Layer 23 of a small transformer language model trained on English Wikipedia (26 layers, counted from 0, width 128). Numbers have three digits each and are written without spaces.
In attention head 0, each number of a token's query is one row of weights dot the token's vector x. The head spreads its attention over the tokens so far by the softmax of query dot key.

Query weights of the head. A number n stands for (n - 500) times 0.00071.
q0: 625592661536500605654217211381675451305765690260360400141450708634343469397265751175354343704636251563505605392404436336505399535556583589596209482358472706316540667454241651526357550418158747544636262357505434423583446495161378229420457455422692746417538710414372415590312401558557518444440660568359366600685666458526633630474461358487481902453333605445312384267369666544369505409556
q1: 425262452292587636414523691577701504811363523455500454435516368374575470446430515472755549262519479319729246571523500400345316519456407335525516622520409688683466539567379401695663524422500381664365596512496797628322316690560539440477311351419418645493198462473641511565606531373699508185441500685515500354466392500552653351632474625589512603555413410429317702457326628594573636846504
q2: 504320431383577618218467690782479339608296590322655504465618416500599651517479276657732549436537477523416528535382623612337642366500540374268551521402415545649541722513517298338721411504504371617484608774522408444438492753672634504554256584296182407675315463486284654629548466379500480356750496592439766400341179535556160339431686619444535388675484261377357381644500610672600700669744
q3: 542316749364500579335533836772508459508271432565689704625310241465449556520500337633620592299480593396653103704492409492412432460445333436509550663633533456602444422479438359464821646409563377520608685582370453765349524727656718657484637349457243492622487394475359527381379422373539648417706435336432726273356296577693621531460297379654496443403632489417428640737473572576644487487607
q4: 476804586539525604620665536379470471592604318613477506524423576487575555457649589579285522561529511438367583402507611721616700478381526435549570331705591548429500285302530536574346419583670444465534388224657507629603569392520490593513551479601470316462235425385557378385560553546674326586302569421616388619432352525710456500494353617468548461541594583678555509644475375397520297394393
q5: 544573557500521567677281199297564523452647565438433385295757736545476427632237628533533432557561432515358663348326302680480652667671591630458405400413504557243569426448496743713177444622440734413463377500434582426558663456335524378523530381504532741456463426449551544523526567722327584864578624574511326674565527317602373500542443440787578640493626706512547396270511454427379382270577
q6: 650594334479557564700434399500558382541584617440347512455654846529439607573357553393389342494448493652387619460413265487578490622402529469334269595332544419354663500621433542494272429393486698353566511496521500283543671456264527462438646549573477601318612579552493575550431507672441539544472418553377669619613576466478389411630503362561244690440384541513405462487569651309530545436600
q7: 447457711432526334403541449621535554461465577642678500597462267306577430606634432736511570312310415385638364632524600441426510440533424593387586503670476460817342404430586409596496486652616302341487700478467370630620293395585497546619484541474445372542626310423573500452484442411834437480529551531590300453326425574441646570637397635517532337360600356556534559608510357624661351712358
q8: 524195719334355352438492622653398386953437326525619337415310407563710447465477485637403586359545441471636373596640703349433290384562481544545648579598437552757420600543562614552785551648528250697409509472394532738380271571504713508531500450401434481655447454513508627419639670335646440530631603600684296461267354612500696426496381621675528542566583407316559460562442601628496432677380
q9: 485500372652635554388407496635240425441525659397464589240648536559471504525353632414417563538392410416334642305366351596500633365490618433355417617482606549361761636544500518723561638301592454424473548735640308442391557511478464191660538510486442725318538404593536466536469457543376479431439365288472614536738675513424380392511503180576500539507549240602662493540439580279489668320422
q10: 413404421549496510308337406590260375500514513348609522443483527408437404419411507340493569484314445573418516403256352428322487480668592465417493674455424503603570555728582477612655434339374554520584492504313482413428503458500647204780500416572235707387478466459521500602464507395450600425416561398487489679520568538225465277663401314510500689484633314383627419604634583453657680380362
q11: 443596553359477506673718564388672631465403455425343483574525583403509614604451595571526363388557473537565393721612522468563557494628417542736407447294566437302424457422621521589390484627629439444491483432409671494678509440465309580351503590632488363540604573657596601384541583497458449556587515601461389457443463382435478622467705463464538567573380646647324576291488467617445203552510
q12: 556496557582662644589445348334365482304426612434445743192278438472575453544408573523385628444350444452397621284233340363523364656549613675301437343556463728536493405679448551393287388393481544567459603620527446371648620492568592367620279278598433678365492584649541424599497507361608475370389381555479659801550460503461414335640543359412492544535586379545556493422624411396716763398355
q13: 461537681339572222542462615551688806612462274611659565627323311420616349354793234770386532416541876348571391654487639364509524637563552796553660526530253581734303416500774323500562398601740229423575218549447456322646608526534236604570468512372580348544447310471517413533528559296719427656547389533586513369378579445560572424435274682460470512452598537551436317542461504729262418785587
q14: 477646513358709742377423429530445410519381646567423375324477414578333628459491671443272535448394574483555736321495248552254645653530570754452253463592666592510825631739327571294438629295440527793777358586328253629429567625449527266666145342586454655385366594230624543667354400302453407197650455505257687646791622496261541340566417101744698581496421476339535534440407636469645608539387
q15: 574364649491356199531402470540657704659453318451340339597718428238627595582696188650656390480655550471335381694734797313606385346324197730434677185698789275544414552537614561390386453713569495445485459641576462647632332253723350719291628741456453438424554097540380607505392221700711495697417627469857200272455459553856542908505356756564457240603726652803415485510524360862500281785794
q16: 538364362437397585670551518613691544542638511453548395592758438352587622536302602592523166447500150476618663719648385378511628436785411473516304399270534418374468489522441464486368366541797431532541615601423550622544395504224596401507504446511489452730601780570352531398430522722262628475531410584536519459568383486356441198396447441458657485517471408507335267411490582532419458633500
q17: 651456463660553637651542507377322552583475349478528519723553476604493360635678784591577463513279402533234412574429433423550425385447510558366683635493607598455524374596591493324448408623418469611299575537500471411462476586770682457369597622573394599485412255696631342399447595507753395517447407626681533477415628425647284418456588716564515531298490403574508328454667574735584493455547
q18: 526694497506318402496734429815379425396635313393316473402627601528556606439482375368489556545647332608341692586365281428470402531565500642512544566339540332446532446416533660301489621547230575698483504530595455425354557423441420694475500596238216416494405554419318510550531399643213770655520422457591538527496378436493529465616542584636305661524391680643528592657436657423720433419564
q19: 189726515486706653508707366601602618287577664492620276287440484515475586544516575621333392580640370303472523463717560241386705542606546454657516870617703380389328699577400484430475532464471476488504316614513839719324401573451364314559477456648641347503576457386444714472417500421755717385515366488411348540640738571339569500477388548377288536700539461569211561589388361418639363547674
q20: 573496553583265843428529305635551662673602793330492376403614643520573504567441575623249227532725154645757642539725657524672398541356366399370670401547646382260417622261470620598376372568409508516163524442549597504311408367413580470392601515568738449650713671536564694479456648571637762593301525664516300581652425693512611460455472564443518450695369613428523723474283777582441330648587
q21: 555419484537580638246599508564525475274483285504628671591517380567555306591438447599565352226556567396517404713596446488292621816696356676491391433664665372714472550328500602576587441783615414600578481574483756449584373754291629658254567511595483600514443111350253481500645807537378484655629708719609561324734344496579429376431436638492750725359464633492573520534593315674475298593405
q22: 375559713344449618430561303251531491379720291403565572368657600517799432526409608536668622621648345216692408316491535529362445315364458708292588451676296310626427609333413585769688557614504370626557612459784286554480569478469592469552479396624289263386532767508684533751558591288418492396323337877500252548623478472638548244551408650349238513170445388500510166355492281466509410426662
q23: 546377435806514414491384442470628451486682469872473442491419442698532211522401402069491718578605252450369301471314650436730308270402535430405582697623642761375377383409690407456424873672436393474504414325794448551426464583320644579536466183641695699382552380566491576585436504634307386320500620397719752649644384597164282274636552327392486473296522372314352581632681287456616700533425
q24: 707476520326416351699451545559605313589471331504590542655740862646559544410397549474578257500696491477603456326504741367260364560601425410413558307500772265482589529558661468269175446591331602314593440461322716574451341416310488487415524504476554625557301577440645566435430434447504544634636699426588230409476504412678588597151568716508380585562440720437703371375195727697369538478688
q25: 602332488515505422556328559429452585314417323436444651541626444537513315671323325478518550454609393528664450623317809603178178446377329442330552193513496358407259664351643390458332531634584539421577674509655441402710760421283556718376451796656753530744509521474718752577496314243342655587512419487429459556504444476550740583525442522521374624574223777483817590273350584735302491656410
q26: 474450401580495367290594630533504487570651471554402469558320397345439196496325280571464521705720657556543154641539608484399728545581611699282621570755561533450362517405165119430311716569566606549408303154505666443649428531338307632407590731435504681485567289648496291436605667521267620426347319423446170465591453488561708815558632530397513673427654725457509314556464446617381544318642
q27: 514101432572444306557514394562567644645519675171608569278448716347413624248467617549771413649331210653561282721291581401418331482438455666380680289429644623480385477462481597541569381684582809400699642282123821447686505495626802660161585702626438457668535440358443460341282495724480486572433755758615396660317252592640671490418813781400432523643404643567206451457478468748500451505671
q28: 674508594591432440551458204467565496422521276392661465287743415403409545252398630385482525402541679528211668629513817573639689737677525733577423470496647570577621445324577429500299431402600479337480567232661304488469538474269449307542646519524539308677322513602359484593556432273908327374516508656781433504677479369285483595620435307496676303396640372817360363564635422124589553396412
q29: 567576467411164456491526551686875671594509500560301500509631595542429661698448186473532370483677575472787542640723496554513593467364567306371343526671588361463509522394666364412473496749527474262320675642441659455516457553442370747354529615438461574232628328762557500388738652741409652512541637556462326344504578966650496973361613408496184393697530461579714685632561487534448500583550
q30: 462324259754445514486676705418481344595434482288750338646663379416424505523542463360529266518788425548760361739762931593562410590500335433392865500655731320176527921434304341545446444715676565679417703578422476676313762278619542581546593857544683467387490390484509378306733393661340554562592623500581662419500647444562655797283567669460423628342550500397475531387335536663357591732654
q31: 351515625537552575440737390619492603343606401433478418488459582743573402400470367322469403504518597378381389514496669454359551410429119430528568519568436561256496560440481606608524658358752537428493199516528344574541478728194489450489489493621489583516751610622455489663765556589535587400472471396478512390428592208554417600199622515375519419511558304579520793368605590246381616520720
q32: 642444448482715500374571530298707600503593497439348503592350622490538619487544571440404241523428478342660461494637579490483378490584516567590541359339638704398573395682463553677589483439333507425538717382554628641568493656333415574363445314581558462462482597444606462591535738584564315370590550476632554734507520538555672438371330514415422202384490279462333632250602543546459546601574
q33: 217425374419709687350703785710412594612220531591604525680450396452417716716649150693599496400526681445455334629678578677477579247367273467212682721610541465646380450569536220316681605395542325548543652762595505431575464726793568678379535595595267308642205460551523398590637622504600628310607469505610701400249428470383436447659399546435594335663509347674560547930687631672541763712439
q34: 535655227683565469504304496529512369282784467343424486393489625761430378372549601319203445627703447726337562336324450529729577654435522319520427400469454526329552398542302719460240561515550779547414266448676329396639537434403447430459637604482619569417356594520466418538593462707353342522264608390518568678541620514605485443585657377438579418443507618465458353316496599430545622218433
q35: 511543454443640526208544416475455607370413562295474671535642493468542493522533297558539662689467705587466471490309421730607666493528446376133369549605508468456631500526515493360347583762706677392315500731578430461575743458611582450618486592535508507503574463596553479622507407736231489507588456318457657514598422413447229583525687564328423239518627497545488313899465432348585608330651
q36: 323482521467571215485379424508463631519679424535500557458648294430715400540386627481634472320361532462504550655493556388282422461636504733508356365269665525579460628463541298575620463585466482695521446469469519542621355522594460549605332554507537574634717344548782472515507699361777753528441572617593298358429511558331626504471170478451718475486736408366661322370497589672540584707637
q37: 492452438534297462720376504792562179574531433428492500377257352370616448477337504583642346322555439426697314538492416179337482591375580732665409735469527559537589560657234374416588458500539263529553441396332504607410466697484542328575435625320343660563396709395443593391514704376714533316486593802518612580526384624424684423471471404504465698600537382282405597435457449629557547609382
q38: 533617616413420301490613561403764615480362516662490473704281497572603478510662461601306453597655693497594265563592648429417544450608437642773497497609235566444500500283709526547432457480533303494332551308507599635640404437500357601333571577559598418483469526556451668426451591519551509550574586474573356476516442570584526698547597700419392417451475616526471614536604343411403342545544
q39: 618286430616556528370392610661230348608504408267580545547405312660489497431594517438723622634361560441483567436444398583343419547612524355381655454454667470713644580489258308541838592353575611530536445548382324368439621625400745417655480538380331500652529555428412431524411462351562615577503469455541552468469403432296532232374315472497620552483595298338642391507461591473465601441362
q40: 592381538558709605533446528627233333511544606340593540436381388576423567500446429496504674635399671483276580358271279527504399476463746507454616698547482594573765446697417549378580627178537593403497407610439323459451660662400568426816469316359387649412500585550551419589493529489447448417517397392500774500615614413372387308412538325538522631497517471576413353660402709353679642423339
q41: 440688356709492430482551572399686637196496489353282537561478515395474486739504330253649465623592220510474465426555286503522532419358567439547482485330563327363428547496482686518431578441481678465558226642531573424594601478444387575352490507563570721389665579547474479359400427598187759490500432322294654554606652251580526297379659470549576669524511552445476497411268422365275594500337
q42: 723524342607677467479357484609291455504529685430233602384475529681479620529447508235577464666388509649331631375450284727588440476321532483181550580604420528332706635817314589389465550281475688512446629496613224399345716559576768462638661590539392736572470366418446322500527512667388460480220516348588826485688557335398454364616472271714594504531548423625698278583431504324471696312291
q43: 359526665620332154519508541466481670390376399654519479488742416416614355580664466600660630265273666422561352577708604420543441349576400337524546391546453537586515259465685462511689554681633287482381590504770484533525307543614397583417737461402403496510717390490604335340399603618648403621594639306724294306206462272592477569358530604581548530514530255604597522515593522530477290614460
q44: 461654621588439522513673596368657472413580469540264483444462604379542365631465481572520390385546391506604439480497605620484607582285378569607452295557394411385327497337411519543324503715503437379482500407590735515558419416435358660388587670467646471462437419489354562466485481569583457431557391478346273497491362538609388860396692653382323388488469483535479608494547497500302435537493
q45: 470431568610628683478474310463322460458421566571537575399444325721584460515433482608325676471345737503519704322575470581622323583687719562314635534560515511536387519474552518511555651422569430625538354457696332511275592754584712316610443252564620504639484584298432392714599507352570475408307474437511559634525489656411421147478353226493543533532453430545834444353510644402656565271442
q46: 365733366486453492484643661324597583316460324525253518717596316309341411769604453591337342515531275467576319515371544390300651354402442190822440553407492446487355552310556379461378557488512512492432460622428525390555591329426264562335443672641516544330802425514444635504281416745437674626489583325364534629380563515584496743407562669178537599625558528387360564411463392492198326712616
q47: 493464471579565408408621463448269604427610556636328463433486419490684358547287342282496608718510445377527559372514585645441296311445559216425701476305455625605556483527565510507475579354573460441443508582714305644547440521417639517664681330645480715417660543696442344433426744544341493516574510345569618453635554386487414420543572254458599477506559428514649407438405290490453535450475
q48: 582569500441237239524402417599687491369505223540772513195651250401543454388213257446530527102541576522854518595661552289871349600179468549495562500633395495813334834328514380568560367666630304223451421282892431375336435433597047836514576491397424419295361519634543540318415335421332587657527556406532465366349313619586510691651382386495265319513509395562485567609319473638340593455412
q49: 716873541582716702399581481400593439293214383576557456660510802610426738728701690620255347514388764518562421289355379582588718449527472406495215680587602537371570471359461650319470874529466543629532548434641229618333462559648457292429184215719461766358208808351394568852541495395721709340369363677612627368561543634601578454369514529426585528468379538519589595292760468159834708199510
q50: 377229393370652526436679294406287390724617429319436425558496410492509279254363627469344554484222472412611582351435509476421600442524273416373440513699391492633454427509663613562676669444522436508584351302532446451351500509786436279568602567284591647399405639437642319266220500356858716537678433564592627528812356711520509559500686288278376500585554450643875330167248483454300651455478
q51: 644552468415540667554318439701551717402534451658368344678629620460305661307724451578535352405568428299317624675571379532292580412457312797500533395571593468269528579576358557392793689575627516556648393552400509371519631699483388419545544485579446471417465246511646410665524359479552609262394406430448614664629722500190496376040656341695289422465391382471495704504574628326364792698272
q52: 326285544442259500588454640920738360608440536456349390606422587298618674755431514796706251425487704641684451538782375622477633465613394443252301472556374798259576335546500523846379314412702568699483232548142587522445532453363238566346264458255694514692626650452458491536239349614399455645483532701482558196455322693592514510549434713588524305517246332704515422472599704715422419695609
q53: 526488340596661556560572483368343496553340642337521472536457359631531621424496699509585806586363542329461603359573642545329396735460521389582651404353509479495559329366526546694302444087618309607685558288482661512426500600544577367711296359545560414493100627625517504377545269072634425247536378419496337669429322568467167194617434530479607660370533218625519617327572715300398704314487
q54: 225243548563451612546426382346496476674596552395500432655521587760690633418500471131530404508656812638331703655259400606369484552367651667482641534542156460712480496788595536297491408467475377532271454730452608570538488572352450636492602745516575633435517378756525484525656640623500376421714407545588465397733619573721475804207436513615753683613628654412577391429523476520603351382449
q55: 624309488537285718689533369675385607547851259208259465666466550684162415599479579348435456512532450395400572473605605516286532629757512478491630615200649581343516654415458115322342720613415537568531505351526299615381488619384655207797440336516664462522627541604635527512559462483513646309646332479598271531585529531532428371618637470408300434334463515584202441411461726459658656265405
q56: 388637617539248382508718488332476523605631531363535619479468614545701466656547434492811227489329436423763428590295298433560519659585451443375579317536468515538366699587571342390298425736476278398386460401599648600410430520524233715465470418410397753548488488395559570399563751527459508717630388586508243525298414416706504395290606563428370515363748259369526467611390595798500439383333
q57: 337569597767658504475725471311436368354640488780529515228378269624693349525601267483478861335537940488466662377661458740530224589393371609366762594712474829540348316649567438476743615479436463484457397606770395504442695517616634669492740419600610386277407235583661327471436521442645480320397471504508487515480546488548547666741613398597452612456549522657675536606551415480408509389513
q58: 406616382484604429628509582519612630500398302565631439937641197529559543395302322587440292281645605643491381851496527370666577322383657509645376415469308313467362689393284285279505536721608299398459554676704670512564391375572535641361529629450402097343518400925398483461546465644183637403558513391573444472436653463496571889500462558382409626662551649544322504349566509727583423724646
q59: 282564513360561504609336521548412564522355555648301520432618643483718441522643625486495483608348552581178689376496408442629551320574676257514491372372168668323534552848535410563495469469353543588537290509363245574508393389406439338479571305715355579686413595312724737301463287401514399450586423400568279580356604463471364059521336645671360552397331469469100397737471584640972320287473
q60: 546409473460517705565480484338483826354541428362667376734475256344538516641573621415317555641385562542488555605484496508283401575623626635076402492632309752351452220331484348535723183586638431367569500517590568396459734550542659525564146623387529377521410452623397243524438480427445544656604279411686664402314646447613611626377339426386547468504516446496630882257420437472614508656492
q61: 430434465482509625512600705456370547623569539411444548521452524466615317583420583163333717504325660630396612353371480485500593859401276367449569415565402376843645288488540531721643362412213532438338581382344253470482496553545700653603378379428476133594525472307399549385712608544525527668508421333356280522442496354481443581461751654288488551314597571451465716682526314644376446628720
q62: 692565547740774702581420702200445421353265526780197668556496187457665409695424819547374600491300321375155621196477459547225422379424513389733545550333495699740482326437572522431425477365427460633609600298387392428381381381652585325566359451726563644469500650434360597425242411429580444654310619451474580677604362525564197175722388491650728646470661333473475614392684686591393449495695
q63: 537469419666708553536287623686586595550606512953460463593569427535669535508246476538433371539660304620423574648362370366537547535500570563573354414724381203638461685349435698496364679480578436636330319687670846454452345582459484583560342518323565476591555408430463470432653270536298617569508437773571777734680472647488443573265379524349483576664473489512602504488413757704604563616838

Each question shows a short text with each token's key, already scaled and adjusted for position as the last token sees it. A number n stands for (n - 500) times 0.0016.

Then comes the last token's vector x. A number n stands for (n - 500) times 0.013.

0 " work": 507488537510487451487498467555650443453586424623314390505499579457616663621508492381475355642605482529470498484494488533462551479569547424614529648656651580573471538367712364355729440393550513
1 " E": 502515523525502473493509482564570495492629443663338407601582515482496584582526499243499330619604529508480509478491491519449513464599601448592508780477651691547602525310741440415508552378519508
2 "m": 473487510500417462463524555492571472555505516515533490582553454450401474578312429500403467481367471495519459497473486568455574567438672437450349432752432667455668716318627590443641623282429599
3 "b": 524501532521501489469520520538559365519488439468517419489535544381174789463360256440627452590435518500475504500524468536488519509535499416412459458528258481336729309492273572555626433564550649
4 "r": 482499518456434498444510540506558413502544507542431309627507834446478658420484433557522721451484483507521481498532478579486549502544475453483660525481512749646467483536280721489534560610615614
5 "ace": 546536493513449457468527503539598447487520512508423445466706749410557690516440484340610479541680521471517491483478495533463544524502569419484529620491424748466436532461522482377392704436561645
6 " the": 483477491478478485474543424612619500438677318608363393691638624595468661604404571219404403472645488509498485501495533505414585394721512374738567810526727624624565569230641447449537414284701352
7 " Un": 538486487472533514490460591476591372397532288557416439592648345404583472359306593240540405400483457481483557519428454564489553526547531562523398486525613319518495616376575609435581369350435521
x: 572515492535524513512436533600453399378441477480375606345495354501531406439435503595453549442515578517580546482498507473525531497486536529516511503499445471517635489419500608535576616514486483554582503568519490570531407427528386515441560541366351538184375501574549543332442524565441437571426666535463453455407497532531515354495440421468616493500485383614519506433617409561455536551565
Which token does the last token look at most, and with what share of its attention? 6 " the", with about 80%

0 "um": 481466517454501499488561433636621455419600335562386331571625686338436601519424537276443466574666513513491492550547549501425591403656570328541497730629591553617570609400590407483581662434698413
1 "er": 497507514488471456485540442620629453413589364588343345591576658380466677553440549321401393534633490486504490518525544517427597417611569333568512739557596576542529597356579479498598590369671465
2 "ous": 495507507496479476489550438620624474427625339578359363605722654528445621505347578319457395563712496500504489515518541496436582438655594373639521775500641614550481531321632419381484583346668466
3 " ": 476472523521494478502453454638685410406540378568410458582676546408381537578375506217561344557718485506537573487441482567477557499604540488538514706517592591627422614251674490377538464400615434
4 "em": 537543478507438523498505551501578379520548470653390419698538437419405539529233730465399425453536500492510484471482470571481595486534523466466533479686385560572563431423543691456782361507587474
5 "pl": 458493481449447489498511543522560358478554331546429442609471619349604842481386374429543572661435506504526505450451432566490550495537513421540528353872302515562611391583468637406674475715661537
6 "oy": 461555452536477411465523539500574383493498383449519425422561689478613778435413287471553501466692521511519471463520498547450539499518525384465470533720422536757577367355545450190591554535609656
7 "e": 493483463500509472460517474557598481483537541519464390328563530368378549410412561449641452394761507484479517453487528529422602528558533411651448564518560665739467676369632414209583456281676527
x: 513438513562487608499485590481596539434388600561536499478486527642450467501526548496612436527542408464557545452464459494514447367530319431501588587455491441494324565527476515387537527545593414389504530370427510575516432475517207514474396455361502480409386500599515625519728500405457572610566554482440503525414517536507487549514592426495509432629460516469421578431524362478477315586540
To which token does the last token give the most attention? 2 "ous"

0 "ov": 488483534478486474460571471585641447392602343551429401445693757404483614500426650304473465631621485524487499534531531509422594440623564349586540670486628637552592498468522479475551644258644504
1 "e": 485489519491471480476567443590621503428605374533441409459719790461475646507426573322450421605635509520510496520530546509428557440641585336643508713525630685554571518496561420446518625290712445
2 ",": 509496506497501482523545400615550577480664339635334305652637632569435642579289550184371388495650495518508504528525569459434513389685603347764510851529680686558560505267692353486595490360706304
3 " j": 497512551490506552476544558522586488443660353583334279585555454458360494457293657292470528535564476469513529505446451519436509474621561474696406609520595691497493603359630382547651518530505437
4 "ust": 479499473480488514458546524470530430504610420547525590668342398628438696349400578585493589548471522521481496524514500546450536520544596527617443379688579560497367410412646407307651701573447414
5 " in": 485496488444530497498512441583538527485671385577356365635633578518452694495371516198446476504591485490534513516542534481450529437685541453726509772482706653560543471348599294398615413352682405
6 " it": 496511505554491502485513534478597371491525491371466426609376559290515505498547545339340599482500534497505503514543484537427554509520496485520261598323534345659441481512752288332451465458480576
7 " for": 494511510531499468497530462539540490515617452520479376681530476538540639585509517288416492499555463522490466481540531510421578477629537463663523710505628511600550536319633311436634464350646395
x: 489588497457456507511431557490552406519469556464482511488505510487471531533576537478528415536479448476508494460476504480546582549469504481595526559543517607468417494491468477595400506455572430473418555528509522547397432537459064549502406540346495503467532439586551396453520537545454540443459452422512553448623562461358535467575478362504437441497554467477523498533488465480418539483485
Which two tokens does the last token look at most, in order? 2 ",", 5 " in"

0 "ran": 470486524474472471508568436602602488443628341576359337440644605473448639608350544281550398507615478492489500516560549490432581440640558355648528716566642642551538543347581438408543490237698526
1 "o": 515493527506482463487548434580610499439594385609421349478654657434451603567403556286538370571656481482534506516522535494429560439628555351604526694570607703547590618382549442465537487254666475
2 " and": 507493504488488476512541390630609532496661352613352326671685636560452662588325561155379341501665493496510497522523550483442533367675544377735526794550693678541525520257632450456656450358705350
3 " p": 479494539530508506490525516550558518375616388690286395607623500443442528479441607298510449510502487500515527515456495483439486474618547465599463722459686595558394651375626438539611534359559539
4 "ian": 515534507512455568435482532472547490411534468550423641534466704305630639362230328502364643559383494478529529494484501504435566537479515406498310613435711442774549632500599365352501600642539535
5 "o": 478529497501497494470520488506533455499496502408540427447565617346544578504561375344533494398654542552471485504518500511472523487544469460503499559369469222697393470477501280344408438632580355
6 ",": 477489511494466468470565421600583537467653315605354336673632609524457661554303547161353389476634503487490499512511577480395551399674581366746480788537678605580519491287699363458597484388686312
7 " 200": 514467513498469486488559516545648433517535384490540323643685445370404486556423621235489393407397472483497514473465491545427544512577580482581339613494618668622418470423691351511521578403503460
x: 441481499567468442438457506563435516370403553485448604620557438435577573474514628500569318493438522491502572586568481586582515449534564466636520406400486506612307462470584469450640423496563543521513487617395538437464492415508272620382473488505448388421427495529469492410432503392443464539462590486626530427490373430294416564386496618605613730618490487523471460516518456475468488553497
To which token does the last token give the most attention? 6 ","

0 "ic": 484512511500475480519546429642615483407615328605334360660723573503486528515277539246493395538654505470506487535517552480444580402665557331636518763495630537614572581374647483400519427377703390
1 " Or": 531547505533473436488526466557594510439651353639307421607738534503512469514321504223552318566514481483493498470486529525454570440607591425641578694472620517626510634272611541349539440279620395
2 "che": 488517521467515499418515533466500463506508421591413320654632522609481511514156545557581622460488497484506530543486524524401605537541559414465387540617535731479303618172452623408564196289372659
3 "st": 528526479468479490493532515537535431357509313451493634601617556485171458675567105451642625352546524540472477510512498495457572482577509417480519501414504349420571815572521382534547567281651601
4 "ra": 495482509507486493455517510484579428399605332468437475509716732336389384509639419489503525730617512484478493519500504541441584502613541390508577547500585491583537478426639604270385490379664396
5 " under": 463446469477508512509505433605610485459650382613372473660660467546479593573378551244450349480658490489506530478476546477411617484655526505728554758460664637564464599205636433444668390319659374
6 " L": 494479533477512532485516528526545480480614407624400327626593457567541455460382599169536421574438465491506517532482478515466503478611553543611487667425630692463448511393565482490590372371463466
7 "uk": 480476452502504540488510556478544485493606497593403436536443378588429435504195522349595508791367510492503486504454450508452578528515622471500404561658482565385650606423547441569414540370651558
x: 563452458650591377492552426458450525593462538525411432515523456542464545449459373509605420384576500478573608494434536486380543558513440493571399501552561545444467509359444433502421596659492532440511548450578469539501510540471498521374471475445558565218427378649432448477353483620353565554495630377634457526438462475352569631631549463449497418567456426477515559476582684455470510574468
To which token does the last token give the most attention? 7 "uk"

0 "er": 490498507493482469501556445608620507417598382590360354553709643559485637548316606269444370502677498490500488513516553487436561405624597349657489760478663635535502550336594480461509500327619484
1 " l": 513490490498522485479520471577561513416639388685350400579625591541420535638358693249489376525619508493472496514457488496457519442627579468608503695523676696549483576283641494553609495407591449
2 "ar": 476553490505492494483494517469599467483521477530414431506432443486570549426392647461482480757587504494487515481426482569432630590470604499540285438724503603447451725461732514408692517493583664
3 "ge": 521524481493506525493526438594609454435570365517415446388500460477548707401377580412503404514579476502514508497541553468436561422653514423638433727538732450623496518400488243455510490401586614
4 "-": 492500531529481495461470529544626447409537453573371482544578558433491533557489622348490445448653493520499540469455484550463557522553501485556525675490744487527516592435700484389658443485583503
5 "s": 520484506543466539463496530527576452414521515655427409638553488470579402621271757461387413473524503484536512478425470552468545514564545433515551635427599594500632610418750525511425438539456507
6 "c": 529498499449478536475475548484561461468622425606374560769557439360877471556464575480427537569542471496488499484448474538464566533578560562543559532535627671355419663559587514464661418422355490
7 "ale": 470499449490441521448495520546649433445564410514438334651496433477601485474235378440297466615670529517506473468492468546447584528581497435580396514453684637567551577344389566245477500557587375
x: 377514592552434501509481528459696483528414475570551434395455493522480543497479473378488368427504517552475405488555569420496472490425535571527615469412524543465300499442484539535375543549387520393500542511375514591502522543429214590468548570521489609317409462531406491400552513548491474597548516445680480447437514361542524613504459621429515559567483614468458565522506513548528504576518
To which token does the last token give the most attention? 1 " l"

0 "c": 509487520495481483469573487587643521402663371576239321527710702441520604463268374331429436508680524487480487548509548492423546419638596339719412725446608649572564498317585505386539562494638402
1 "le": 501500497492476479470587517512600517411635346550275339556674693463573507562350411403460280536677481508498461538522546493419553445617607353650371662504610613537515536342506556387529545567641492
2 " h": 465469498478478478453547487567604521406627362629285386559652584572467581633466623342475388457688518485524499526490493519428517420654575419589494750557660483543442634273764414492595523418599485
3 "ap": 527510457489436457435546525489583448423571321494497421365543354464686619389233683532285461434615527434501453510490492534400615506564599407564302366760536341438495623428652547549603573448516495
4 "p": 503567524521475490443526548458523481463568530616545495336266678536398496542369549661647461237545513507496498492523528527474546475581496419600628468658777622704691597440446395352679586734793410
5 "ens": 513444468472468499472545472580636443408622366513357555408568695340446641320465453356480328635715462475506478517512556535442569469572548397593320636461670394748530550488615378299478609737543612
6 " to": 490491493486486480486537411596593514490656374568422375633646539561537666557362440218370409520687455479477466495532566492400595438686534416751522767517763605562472572398645348515639502487615363
7 " m": 493490476498487514491526527529471479473671435612297353696575570562510577473430508323457632675517506500497457525548493511460470441621493471603498687467663570531460568416545352373625431507481566
x: 429611599516417547522475525537553440414529528448373475650480447538600462556515512467540522509590385454509369365435440531499468477514511416517585666466387589363446542582484424568422467596443481389524482476558457603271471496568552563468479515474549483197468639592454405420392447511502559536543502353528498521523487590422466500419526472363339550462514339466526459515541617490601572549483
To which token does the last token give the most attention? 6 " to"

0 "re": 502489523480483483511548432607601506418603354563343327616654644501504615598346564289442434483622483506489477523524550488422575438626629315615422755532633643448602537368704366497561510266635555
1 "qu": 496502543497471492496568447633638470395624326545285300597678621484525644577316498337426484428648492477507466522532547500423570424660606361654440782519701556513606494405637376496524544375687597
2 "enc": 504501501503465478484534449607613457417608389592315364497651577498429718506373476292370432511651484511548496509508517524444600417629537355676542722493621629613587500400593501444558539489667571
3 "ies": 483499509484479459489538447579616493451625385569281281582677617486504529568371408282462342559710505515512499501513537507442574469618592400662495731523623564548527484426600389404667570425688442
4 " that": 463483485478467473487539425571597558465646404654314282665635547556525556585376467226385349507682510512497515518496530496421575446626567427816500721488715670529480525339656337444668553320610364
5 " c": 504503481464475503486501543498552494471664420650240329639527503527451522568482566379553551604583490504518512537456471524434535484594555518667487593543629606493425556278641370430740584399433537
6 "a": 514448469485525500441555578440441551506592513614305304511486522366593442481320238751523435324310505525520494472472491521454494555481646458641429468601618553399302506458484309449889501548593543
7 "us": 502456503507470427478553500473516466516589471491362408544353490572491910475536294693563462432339478488461466514525484500455547471488514399546334342633448299523247368313423511233615544550586484
x: 559537581509359472536563387387611596422423478414490580541487525448474470473576425377487489502575344562430518314489598408347509335596425453606495603400507440535539496450618379544486606487623609509629505384532472404496400419361337508468448539447490461560437364453466552488512390430537635617571443488542463393511560482620609397593556488607627441534525436373598688586541381485447436596510
Which token does the last token look at most, and with what share of its attention? 4 " that", with about 50%